Layer 2 of a small transformer language model trained on English Wikipedia (13 layers, counted from 0, width 128).
A neuron adds its activation times its output weights to the MLP's output. To switch it off is to set its activation to zero at one token and run the rest of the model.
A neuron's activation on a vector x is SiLU(gate . x) times (in . x), where the dot is the dot product.

Input weights of the MLP neurons that the questions are about. A number n stands for (n - 500) times 0.00098.
n5 gate: 509,684,292,534,770,517,482,634,571,335,306,588,565,676,574,599,638,491,418,570,638,579,417,448,504,263,678,331,171,831,420,543,571,268,427,332,436,631,509,524,453,436,595,648,703,509,350,286,529,551,115,496,452,603,624,412,516,619,648,478,496,534,588,594,686,623,722,232,469,703,512,561,539,316,564,504,242,199,583,702,571,479,482,716,421,373,347,491,531,470,736,543,487,522,443,624,625,465,525,465,765,426,345,881,288,724,496,602,305,545,331,599,273,433,351,488,299,220,579,394,389,659,581,661,382,583,319,426
n33 gate: 824,531,357,370,553,695,540,552,480,426,330,508,520,488,434,246,504,622,657,348,402,187,522,446,515,631,363,477,350,415,489,396,260,720,477,464,336,432,667,650,388,374,524,586,624,405,606,564,369,413,677,282,379,187,400,413,559,540,614,375,411,443,662,523,674,447,579,444,418,489,344,395,594,323,538,372,320,420,563,633,646,459,516,419,445,414,439,457,614,443,428,330,651,504,583,726,364,438,742,527,431,537,749,508,714,516,621,587,504,484,624,269,535,488,359,471,784,603,520,473,290,583,584,290,504,827,640,508
n37 gate: 598,453,373,590,180,611,687,519,462,215,472,435,260,598,753,572,420,631,548,740,580,463,447,610,724,363,218,495,487,468,975,665,656,433,382,519,495,316,760,587,336,558,553,764,436,547,649,401,575,661,566,528,417,427,318,392,220,478,518,500,244,339,500,396,670,211,451,491,732,392,601,242,440,556,342,247,791,549,380,438,374,601,354,419,370,440,605,560,397,333,402,368,340,404,467,556,761,399,513,518,720,574,686,446,394,612,500,415,329,600,571,655,421,910,443,636,364,541,764,473,775,420,545,338,755,472,400,773
n106 gate: 603,581,378,482,549,562,729,474,552,460,326,460,460,419,420,413,532,629,397,646,363,637,553,489,469,234,588,584,517,424,645,645,612,507,471,519,407,628,702,397,514,575,579,493,312,444,462,392,497,639,421,559,398,402,403,433,424,417,280,624,648,776,563,232,365,621,507,549,533,418,291,724,504,588,436,532,555,621,613,677,641,277,734,477,423,559,663,685,603,579,443,464,556,402,456,463,431,453,698,609,480,377,476,457,471,469,504,365,511,530,448,641,430,332,330,635,461,325,749,536,247,430,593,650,291,599,293,247
n148 gate: 513,592,475,402,478,433,699,684,428,463,229,504,375,538,691,453,468,590,535,475,383,623,492,351,683,388,458,359,536,591,609,521,415,508,586,712,415,200,626,586,858,443,401,617,483,823,596,568,404,399,582,500,617,413,389,547,318,272,248,425,545,520,496,569,456,520,320,701,706,618,341,376,513,307,561,428,598,297,705,225,585,516,704,496,550,538,548,421,403,349,528,541,436,235,622,631,504,429,528,554,426,668,551,910,728,553,454,281,655,500,517,784,391,419,401,411,250,447,383,842,484,606,533,292,617,605,347,458
n155 gate: 680,446,400,269,389,375,455,509,582,429,604,549,746,279,558,832,723,504,646,473,410,518,359,491,615,782,585,367,329,513,608,478,541,695,566,536,186,873,500,408,870,587,588,643,434,518,700,372,774,212,390,636,362,381,513,283,838,643,548,531,425,721,450,635,400,491,616,445,338,452,309,616,446,455,587,698,399,470,500,587,681,491,832,592,657,531,555,425,198,413,465,730,655,690,455,532,385,349,364,464,358,487,454,600,309,584,362,604,692,458,614,500,729,277,504,541,618,583,218,539,474,382,370,443,424,482,677,263
n210 gate: 372,381,723,512,433,366,521,400,413,476,347,611,594,455,330,327,782,117,504,659,712,537,375,816,415,597,341,399,410,593,381,395,554,634,444,479,611,480,513,389,456,687,466,459,577,376,441,571,586,500,626,446,630,556,676,442,596,650,781,337,383,595,533,357,370,807,649,362,500,524,500,496,704,394,652,657,190,730,467,630,690,582,628,508,471,303,416,285,401,512,279,476,390,528,521,541,504,569,450,403,393,366,473,417,698,590,504,536,333,441,404,303,570,271,500,579,628,659,160,409,301,653,484,436,627,652,619,569
n237 gate: 427,392,701,489,358,797,411,715,535,618,519,700,653,492,257,721,272,474,568,504,500,597,507,758,318,485,489,390,453,553,463,643,480,500,384,337,533,437,643,582,481,519,488,901,500,593,595,594,588,472,512,512,371,647,751,357,366,604,448,515,561,263,485,392,644,672,548,273,496,407,795,390,782,362,522,522,500,381,504,614,666,631,508,461,212,508,267,644,392,459,600,496,441,390,496,577,439,546,496,489,382,371,582,689,496,572,610,519,377,401,562,410,600,586,740,584,560,399,450,719,534,500,481,496,703,496,622,466
n5 in: 424,255,611,504,604,835,479,745,628,508,593,593,626,741,283,496,464,738,531,621,431,640,476,683,288,604,567,345,452,313,500,571,406,537,422,517,488,520,496,500,483,496,413,504,554,735,304,479,355,690,422,526,609,562,475,275,290,741,308,621,521,419,492,504,545,307,681,504,749,622,332,543,664,711,467,726,220,288,362,811,585,448,483,565,580,551,335,784,623,488,516,388,245,504,415,360,517,617,336,408,606,673,461,675,417,755,404,590,365,799,440,670,390,594,536,488,389,582,660,659,492,704,520,606,496,555,251,382
n33 in: 409,489,553,281,492,578,545,638,644,574,466,613,515,534,560,276,410,463,644,653,457,295,608,403,439,457,414,425,446,533,620,448,489,525,368,607,420,656,621,542,544,555,492,459,485,576,656,626,554,350,577,359,366,426,279,348,383,658,424,384,296,275,492,504,670,379,733,335,365,587,447,458,530,586,405,432,518,489,451,404,659,379,645,639,436,711,186,537,685,537,286,522,565,363,666,318,511,344,706,641,395,820,668,605,377,810,463,573,602,272,489,578,470,538,553,679,548,449,338,573,328,454,518,442,511,756,532,556
n37 in: 452,663,669,547,963,533,664,524,795,287,713,663,457,336,229,687,417,495,518,200,629,674,335,301,691,454,448,419,559,736,130,491,617,463,341,558,393,486,341,719,505,723,544,290,519,505,570,178,235,525,559,548,467,618,594,655,486,433,398,590,732,736,596,770,116,551,221,539,342,546,495,549,705,447,430,610,406,379,276,544,602,468,859,456,476,630,638,566,490,612,491,467,620,557,813,336,486,405,609,633,464,491,455,644,457,560,505,653,733,283,266,345,476,286,514,628,622,365,390,379,430,355,310,118,342,716,446,380
n106 in: 493,402,438,521,341,726,442,507,740,468,431,634,489,627,393,422,573,609,574,478,265,569,359,575,623,466,446,643,576,447,479,642,614,618,528,522,377,343,537,308,405,650,526,518,404,420,541,427,576,610,260,365,400,322,465,489,592,743,542,532,397,761,616,461,347,384,469,456,453,469,640,724,489,587,447,566,490,462,593,552,467,288,631,737,803,486,363,525,562,539,681,422,313,589,486,387,425,361,517,496,436,446,473,524,268,508,532,458,633,678,526,681,460,211,486,507,644,377,637,636,528,336,598,682,511,529,290,356
n148 in: 435,413,710,483,816,397,421,235,706,419,185,778,539,335,277,429,238,597,375,681,446,749,475,530,479,451,466,380,525,432,592,538,487,822,572,399,386,408,612,581,381,534,567,556,521,570,455,478,599,564,518,456,466,398,356,329,374,699,521,642,487,475,221,235,521,395,550,473,431,630,545,741,578,565,314,716,860,357,323,411,496,356,522,513,413,517,353,629,596,479,650,428,417,692,256,316,470,809,545,388,564,512,609,307,389,419,509,613,580,371,244,423,717,650,648,556,580,605,600,563,601,903,744,614,595,496,394,383
n155 in: 616,328,586,388,434,619,353,487,894,619,863,444,479,436,619,491,324,396,672,564,266,617,386,551,528,496,696,691,333,732,409,559,552,351,404,522,467,537,664,460,601,591,597,496,559,565,740,735,777,563,557,470,202,479,466,422,738,733,396,730,542,545,397,700,591,554,295,474,402,500,378,401,393,757,404,586,636,347,662,526,638,748,500,605,376,397,685,360,375,529,517,357,627,449,715,241,585,653,382,644,548,512,540,699,500,460,373,492,479,346,452,391,534,639,630,575,174,388,701,749,425,682,396,396,419,294,588,637
n210 in: 541,422,703,408,547,455,919,462,375,394,587,446,537,352,362,259,709,380,718,508,520,380,496,553,562,434,590,659,661,516,242,524,479,540,665,554,656,635,543,293,431,624,360,398,755,342,351,625,664,336,605,479,488,447,287,413,171,462,560,316,484,611,797,564,555,696,441,529,492,428,648,508,406,549,684,390,569,739,373,605,633,648,346,660,599,323,500,219,248,204,571,435,599,626,541,463,366,671,648,537,332,492,569,508,585,530,561,424,452,656,625,593,652,542,449,523,476,496,340,488,308,438,715,320,574,690,542,594
n237 in: 299,369,329,690,612,293,294,624,307,534,522,626,781,526,242,679,433,517,403,418,359,242,521,427,475,512,392,392,248,333,517,573,509,584,432,373,361,567,554,601,419,336,657,617,646,478,707,478,574,172,398,421,405,539,827,684,484,654,676,461,710,291,526,373,797,483,288,371,305,647,521,516,349,101,441,745,630,391,539,602,439,681,500,660,391,457,567,646,535,601,554,389,579,376,635,439,543,147,586,345,516,597,747,416,448,577,608,521,521,621,253,577,682,540,660,372,653,589,418,626,487,610,744,310,405,574,545,574

Output weights of the MLP neurons that the questions are about. A number n stands for (n - 500) times 0.00074.
n5: 655,329,290,517,626,755,495,752,628,326,248,375,495,351,534,650,427,579,541,879,544,650,431,523,583,414,748,348,153,664,509,527,509,644,517,429,304,699,353,359,661,562,487,436,510,665,256,196,335,540,393,435,399,737,405,529,452,341,524,528,411,650,674,356,452,409,476,645,436,596,633,722,628,367,324,586,22,333,358,600,567,359,419,614,491,167,236,724,368,310,433,470,403,523,590,658,603,432,359,359,617,368,350,461,343,727,330,365,246,561,622,777,399,505,608,641,396,369,586,449,339,555,413,721,249,169,428,364
n33: 654,486,473,565,331,273,342,421,583,694,504,588,630,589,341,471,611,747,604,420,518,365,470,517,514,471,638,674,406,500,388,752,491,242,637,304,384,316,575,552,356,479,611,530,820,398,626,697,364,381,465,367,173,365,738,602,435,528,722,319,475,492,682,603,342,179,522,578,445,671,219,393,361,567,616,540,135,418,826,650,425,547,279,331,500,490,319,390,369,396,454,401,466,410,320,367,561,568,725,492,667,435,471,363,395,424,568,301,521,338,648,537,679,529,548,421,869,262,556,547,359,388,419,420,546,349,421,356
n37: 261,209,738,476,730,757,600,569,468,510,584,538,636,575,581,439,462,495,410,543,581,338,348,413,255,796,645,500,511,368,237,318,375,524,688,702,760,657,53,162,673,643,338,525,539,367,771,828,408,515,183,793,302,261,585,505,432,572,260,185,569,520,442,681,442,823,500,505,316,388,431,434,529,481,491,558,380,515,663,479,595,562,786,520,648,135,495,676,489,635,639,760,589,485,574,505,137,820,425,534,500,324,782,368,383,561,403,422,567,695,422,573,693,122,458,381,505,570,266,746,321,259,639,965,243,557,661,343
n106: 714,644,482,158,504,349,517,460,364,610,460,485,496,732,782,730,410,463,565,767,758,426,546,453,388,652,656,466,398,688,465,197,381,566,423,368,444,742,360,694,636,455,402,692,546,570,575,423,326,656,603,578,585,519,447,486,403,373,290,402,466,370,607,504,578,423,428,374,492,592,412,460,388,536,313,496,484,265,492,532,452,475,215,454,240,441,527,456,432,669,405,622,676,625,432,492,457,455,439,247,570,496,534,571,588,565,535,417,204,326,583,537,492,813,610,421,496,671,529,278,648,636,451,342,442,598,529,636
n148: 317,570,415,318,300,702,714,546,581,426,261,399,137,886,780,374,463,341,370,834,406,640,480,381,794,336,481,347,536,787,589,721,520,370,333,770,750,363,627,505,672,709,450,631,313,888,500,639,588,368,130,371,578,251,572,536,368,187,392,405,429,538,523,485,392,426,298,520,278,455,238,500,731,454,572,373,500,401,155,357,582,555,663,412,322,431,870,519,252,370,339,541,517,342,739,442,500,265,448,509,542,528,617,384,495,583,697,276,821,612,570,669,407,285,250,578,449,725,463,347,713,349,510,531,668,585,445,521
n155: 337,643,562,341,480,635,535,374,229,449,584,686,549,562,369,580,441,491,292,533,376,634,680,395,505,411,726,690,258,441,422,827,500,337,526,282,734,179,630,311,310,710,437,661,603,243,186,530,599,465,376,632,315,314,336,521,426,525,670,500,574,452,594,688,625,312,379,440,659,335,365,399,409,445,525,448,514,568,558,378,486,441,196,576,206,378,822,586,537,145,401,374,318,859,337,461,537,534,457,739,438,444,625,646,517,75,486,417,577,371,569,418,628,536,376,395,323,396,483,468,523,495,495,396,113,399,304,672
n210: 539,510,370,461,676,237,265,386,783,656,476,650,473,644,650,423,411,509,590,55,301,597,527,339,437,316,612,420,615,337,500,630,668,249,335,289,604,570,604,738,489,518,295,609,465,619,640,128,582,386,295,385,482,767,347,601,417,479,247,398,598,539,448,472,579,181,359,658,390,275,335,683,390,769,546,391,803,389,519,414,490,479,495,477,448,725,400,820,538,442,342,674,508,509,481,333,472,529,548,623,622,368,477,313,561,360,367,319,661,483,720,583,514,623,141,513,344,504,513,555,736,500,606,649,520,240,136,539
n237: 469,662,651,467,447,736,552,460,742,463,558,691,248,86,451,375,488,566,423,559,440,413,353,583,435,726,538,398,605,692,482,716,513,311,640,519,630,400,603,429,667,639,399,478,354,400,584,693,426,700,593,386,504,625,338,428,458,329,161,350,593,687,582,509,421,664,643,465,757,334,684,351,696,690,508,230,350,754,371,387,599,387,280,659,531,602,349,350,446,459,840,448,375,810,388,477,615,712,330,517,251,450,367,607,583,358,526,377,308,372,749,409,609,544,482,447,469,412,504,435,621,409,464,696,742,403,408,252

Each question names a token from some text and the token that comes next. It shows the vector x that enters the MLP there. A number n stands for (n - 500) times 0.01.

Then comes g, the gradient of the next token's log-probability with respect to the MLP's output, scaled to length 1. A neuron's effect is roughly proportional to its activation times (output weights . g). A number n stands for (n - 500) times 0.00075.

",", then " A"
x: 885,420,515,532,555,453,391,612,285,483,471,644,500,427,453,605,394,341,523,360,434,434,536,397,441,496,578,588,550,450,533,550,582,588,418,653,541,440,586,418,592,537,572,681,501,684,306,397,577,555,321,501,755,422,641,510,546,461,563,497,499,444,667,373,412,389,375,589,572,466,414,605,397,460,447,458,439,722,551,326,516,485,357,403,441,488,433,386,398,374,434,560,489,383,345,642,331,549,390,412,516,406,460,405,418,658,468,539,404,298,777,613,267,569,584,334,424,497,449,358,513,414,619,522,744,438,520,435
g: 389,393,562,376,542,614,387,603,616,510,440,491,482,274,451,372,440,428,360,373,379,763,273,782,361,496,572,523,751,494,410,510,396,440,340,568,533,436,610,534,430,520,504,331,444,249,438,576,549,442,391,286,479,469,436,416,491,373,439,371,444,705,420,634,625,490,440,578,472,704,468,612,480,429,641,194,512,251,617,622,568,551,313,321,598,532,515,353,484,641,431,478,557,624,389,585,512,613,582,630,584,500,444,624,591,489,487,461,519,327,404,585,548,384,588,387,487,220,558,395,593,622,337,850,431,506,608,464
Which neuron, switched off, raises the next token's probability most? n37

"l", then "l"
x: 526,364,678,557,605,426,445,329,585,768,465,591,370,528,496,452,584,564,556,585,442,381,538,463,529,285,556,451,457,486,504,562,419,492,439,489,257,484,601,508,533,618,352,611,421,543,280,541,513,677,466,249,547,543,611,400,396,493,474,346,551,635,660,358,342,325,352,441,441,573,484,414,436,538,420,702,582,405,572,252,530,566,452,474,306,543,440,513,593,371,376,482,586,403,473,349,379,444,400,453,582,381,530,568,330,592,784,603,405,354,571,611,807,376,616,400,369,417,475,573,450,254,514,473,533,367,346,187
g: 615,561,563,532,563,394,727,316,536,508,504,379,548,373,635,542,503,337,457,878,479,376,435,550,428,670,297,274,472,507,561,498,274,631,456,456,449,719,508,505,545,561,498,523,351,586,477,379,414,604,577,318,638,504,390,597,439,596,430,487,492,359,511,504,669,606,598,453,609,604,208,569,702,433,544,512,379,329,465,573,548,697,400,560,406,519,652,405,615,362,391,664,656,761,677,476,418,623,427,375,334,492,652,521,446,374,536,608,430,607,588,544,728,508,289,571,619,611,506,608,220,361,538,442,478,625,489,464
Switching off which neuron hurts the next token most? n106

" t", then "ag"
x: 393,391,433,476,648,435,583,495,548,666,649,619,421,358,457,606,466,563,433,368,294,464,466,504,603,492,554,472,406,522,334,744,640,508,457,496,481,494,527,384,650,486,490,700,608,308,526,456,505,691,528,441,788,319,431,537,478,457,287,406,567,672,597,431,525,430,375,743,397,575,521,468,337,488,436,760,416,472,666,421,640,439,349,535,441,470,317,454,613,392,541,367,503,449,566,615,403,508,401,374,558,596,402,566,517,625,415,322,434,405,787,407,414,551,522,519,370,448,309,437,561,590,249,524,566,452,540,500
g: 420,483,649,423,603,420,259,402,422,328,316,422,397,556,398,531,343,491,490,562,796,710,514,605,379,509,478,474,731,497,482,563,652,396,738,549,584,392,368,442,511,607,377,403,492,550,576,525,540,500,722,642,385,493,546,464,477,509,530,376,474,413,678,619,601,554,386,413,614,471,774,562,629,660,465,384,403,246,550,420,454,555,553,481,737,482,466,490,584,402,461,326,480,675,289,592,654,525,567,608,689,405,450,725,420,726,736,364,484,467,397,477,479,481,394,459,511,289,163,524,510,478,377,405,602,488,645,536
Switching off which neuron hurts the next token most? n148

"k", then "in"
x: 497,254,506,645,486,584,654,751,499,649,641,726,329,490,487,616,550,654,571,402,459,475,532,364,510,328,498,379,575,507,487,603,387,410,459,480,442,390,732,587,824,563,632,539,596,541,557,505,517,631,591,480,519,477,348,483,492,323,420,360,442,491,609,379,496,626,478,566,282,428,377,376,383,644,471,563,452,663,605,594,608,590,479,508,274,666,335,505,604,469,411,424,675,635,509,562,442,502,587,412,423,428,647,447,615,509,685,611,399,452,642,426,667,636,616,347,382,301,424,461,499,409,513,449,678,394,410,416
g: 609,331,509,574,615,449,368,628,476,587,509,396,574,316,418,597,747,516,369,364,493,608,667,666,444,669,739,395,401,607,607,331,216,402,438,636,253,490,622,507,563,502,562,447,609,414,675,536,447,513,658,540,491,563,715,580,529,627,363,457,629,318,677,447,517,673,644,627,690,310,518,366,580,436,711,421,532,547,358,520,517,398,463,431,415,462,534,716,663,734,542,541,385,728,490,651,364,614,484,479,455,469,303,596,483,639,497,452,340,383,531,708,619,386,568,420,572,431,577,420,567,324,624,494,557,597,589,626
Switching off which neuron hurts the next token most? n148

" Mar", then "s"
x: 582,329,464,415,553,435,430,472,478,598,613,600,336,447,434,428,498,708,669,336,616,432,510,373,389,517,375,625,557,432,429,630,474,366,612,340,563,489,603,472,520,521,463,612,667,634,355,304,480,755,308,477,694,415,628,695,480,579,633,502,645,477,762,458,494,847,212,367,535,362,671,520,554,533,313,711,404,614,600,444,559,624,437,584,273,276,347,568,502,442,461,455,491,438,513,692,424,641,317,521,563,496,404,573,510,630,739,477,464,526,496,363,537,625,480,470,478,446,386,437,539,292,359,435,427,363,348,553
g: 652,605,255,407,566,466,641,414,656,544,573,384,429,601,496,459,501,408,537,392,247,586,714,303,443,395,309,484,421,501,548,459,332,655,379,434,514,665,490,535,673,678,708,569,665,548,406,421,477,621,630,595,645,443,629,501,404,545,770,242,356,469,415,592,441,458,471,623,701,550,548,346,727,330,499,529,539,452,332,553,358,439,502,432,345,591,522,635,472,623,468,622,445,467,485,595,386,546,455,613,542,714,488,401,397,502,609,431,801,734,589,347,518,635,507,358,380,489,533,643,639,427,458,553,598,567,775,456
Which neuron, switched off, raises the next token's probability most? n237

" re", then "un"
x: 612,345,455,530,749,360,535,429,471,511,495,584,445,311,480,489,318,527,521,445,383,527,545,603,601,543,377,394,509,527,411,702,306,543,490,436,583,498,498,282,668,426,379,425,488,723,283,469,503,631,433,427,482,490,360,490,605,436,431,329,385,636,776,427,486,633,268,540,545,661,552,511,248,487,410,520,406,571,588,327,740,550,407,580,560,511,426,473,422,453,460,278,523,456,549,674,390,842,462,452,423,374,569,408,548,757,454,372,482,386,548,326,576,639,564,483,477,421,394,496,426,391,447,557,658,465,352,519
g: 571,351,420,562,422,498,210,475,506,693,443,658,479,371,696,711,592,544,358,548,535,649,587,449,395,562,547,558,673,514,297,608,545,531,516,707,404,417,481,528,689,434,520,492,417,455,547,399,591,431,192,612,591,465,365,584,463,768,445,445,506,490,762,527,577,508,513,608,490,489,351,301,500,334,291,400,460,599,490,540,632,438,511,647,326,502,481,467,363,426,461,633,398,524,553,336,477,479,457,329,489,585,599,546,409,325,445,629,519,335,764,535,566,256,344,238,353,713,474,260,521,508,556,495,572,305,379,474
Switching off which neuron hurts the next token most? n210

"t", then "im"
x: 560,416,549,489,623,494,490,511,584,458,397,672,455,548,419,410,508,597,612,586,397,398,521,352,382,531,766,511,562,320,494,625,556,505,459,403,309,377,557,444,530,426,445,555,413,395,410,568,409,730,461,505,632,449,534,544,459,554,292,508,495,708,591,549,488,522,351,684,323,571,420,436,251,706,470,489,514,544,567,526,663,440,409,393,360,460,391,359,510,374,430,377,706,445,594,430,385,667,606,547,674,389,492,322,326,496,708,673,388,453,660,497,561,320,612,605,278,482,245,416,405,503,469,416,541,429,401,293
g: 413,430,622,213,448,480,490,519,706,634,582,454,596,487,674,645,678,481,243,333,533,581,344,463,451,449,536,330,505,539,426,416,517,583,527,412,355,460,458,522,317,566,506,558,466,559,594,650,528,401,589,642,541,485,331,475,245,415,217,440,638,607,629,542,446,322,651,653,616,457,400,354,474,433,459,553,720,390,364,458,496,203,501,462,344,460,546,509,288,606,557,607,462,469,614,674,401,346,610,597,527,782,315,605,461,295,552,633,370,511,361,419,494,397,412,536,362,614,411,600,333,573,565,526,576,520,228,418
Switching off which neuron hurts the next token most? n106

"x", then " B"
x: 443,275,580,531,518,572,218,495,397,619,376,646,565,566,584,347,313,431,564,435,557,559,590,440,722,430,608,662,384,487,522,531,441,554,286,439,444,313,591,399,506,598,382,413,594,622,407,611,412,604,403,398,414,548,517,517,484,552,438,406,326,612,664,530,554,723,475,570,353,499,575,407,164,774,432,565,513,465,636,454,589,436,404,603,232,532,488,552,672,450,485,519,471,505,496,504,344,588,582,585,508,466,758,514,591,428,642,650,447,325,557,520,592,543,505,394,453,260,484,391,464,229,447,592,355,483,440,317
g: 766,567,629,347,529,533,567,710,602,442,541,600,668,599,520,342,381,545,474,380,538,550,653,259,494,684,513,706,470,468,426,462,709,393,824,625,597,455,352,579,357,437,545,279,602,469,524,397,526,341,371,441,544,418,720,282,443,654,591,586,439,293,443,300,327,484,506,448,340,601,435,630,424,622,680,519,331,591,496,630,428,524,680,640,482,450,540,405,446,455,491,164,573,513,692,471,539,472,496,525,515,529,483,543,480,470,436,640,546,604,360,589,365,465,787,607,527,429,590,379,462,423,470,415,598,365,420,317
Switching off which neuron hurts the next token most? n33

",", then " at"
x: 914,416,487,554,548,404,438,539,245,491,493,632,514,373,500,666,388,336,488,286,465,442,472,430,413,504,599,578,483,468,548,513,540,591,432,646,526,456,551,385,652,514,589,642,455,678,348,413,597,523,345,564,709,450,681,523,500,450,623,582,673,524,638,405,411,421,404,571,533,503,492,620,392,430,447,590,412,668,521,323,531,499,350,421,440,490,414,411,407,370,446,563,489,394,414,652,309,588,471,397,515,406,455,448,365,667,498,476,462,229,807,578,365,545,587,353,365,507,407,392,571,379,524,584,655,383,541,500
g: 504,646,518,790,519,400,503,409,477,422,469,460,463,575,578,658,535,562,602,512,474,539,572,500,609,543,511,276,619,688,450,475,498,549,371,370,324,612,563,413,558,587,676,380,604,343,532,474,626,428,612,542,433,485,588,454,635,662,419,471,524,628,424,365,536,403,638,594,490,599,558,700,537,600,220,521,544,569,642,501,287,617,403,501,493,201,255,517,637,467,801,401,724,495,785,410,471,476,502,717,395,540,367,646,680,503,412,288,408,569,386,460,419,354,490,437,305,421,567,709,398,514,383,596,251,581,505,615
Switching off which neuron hurts the next token most? n155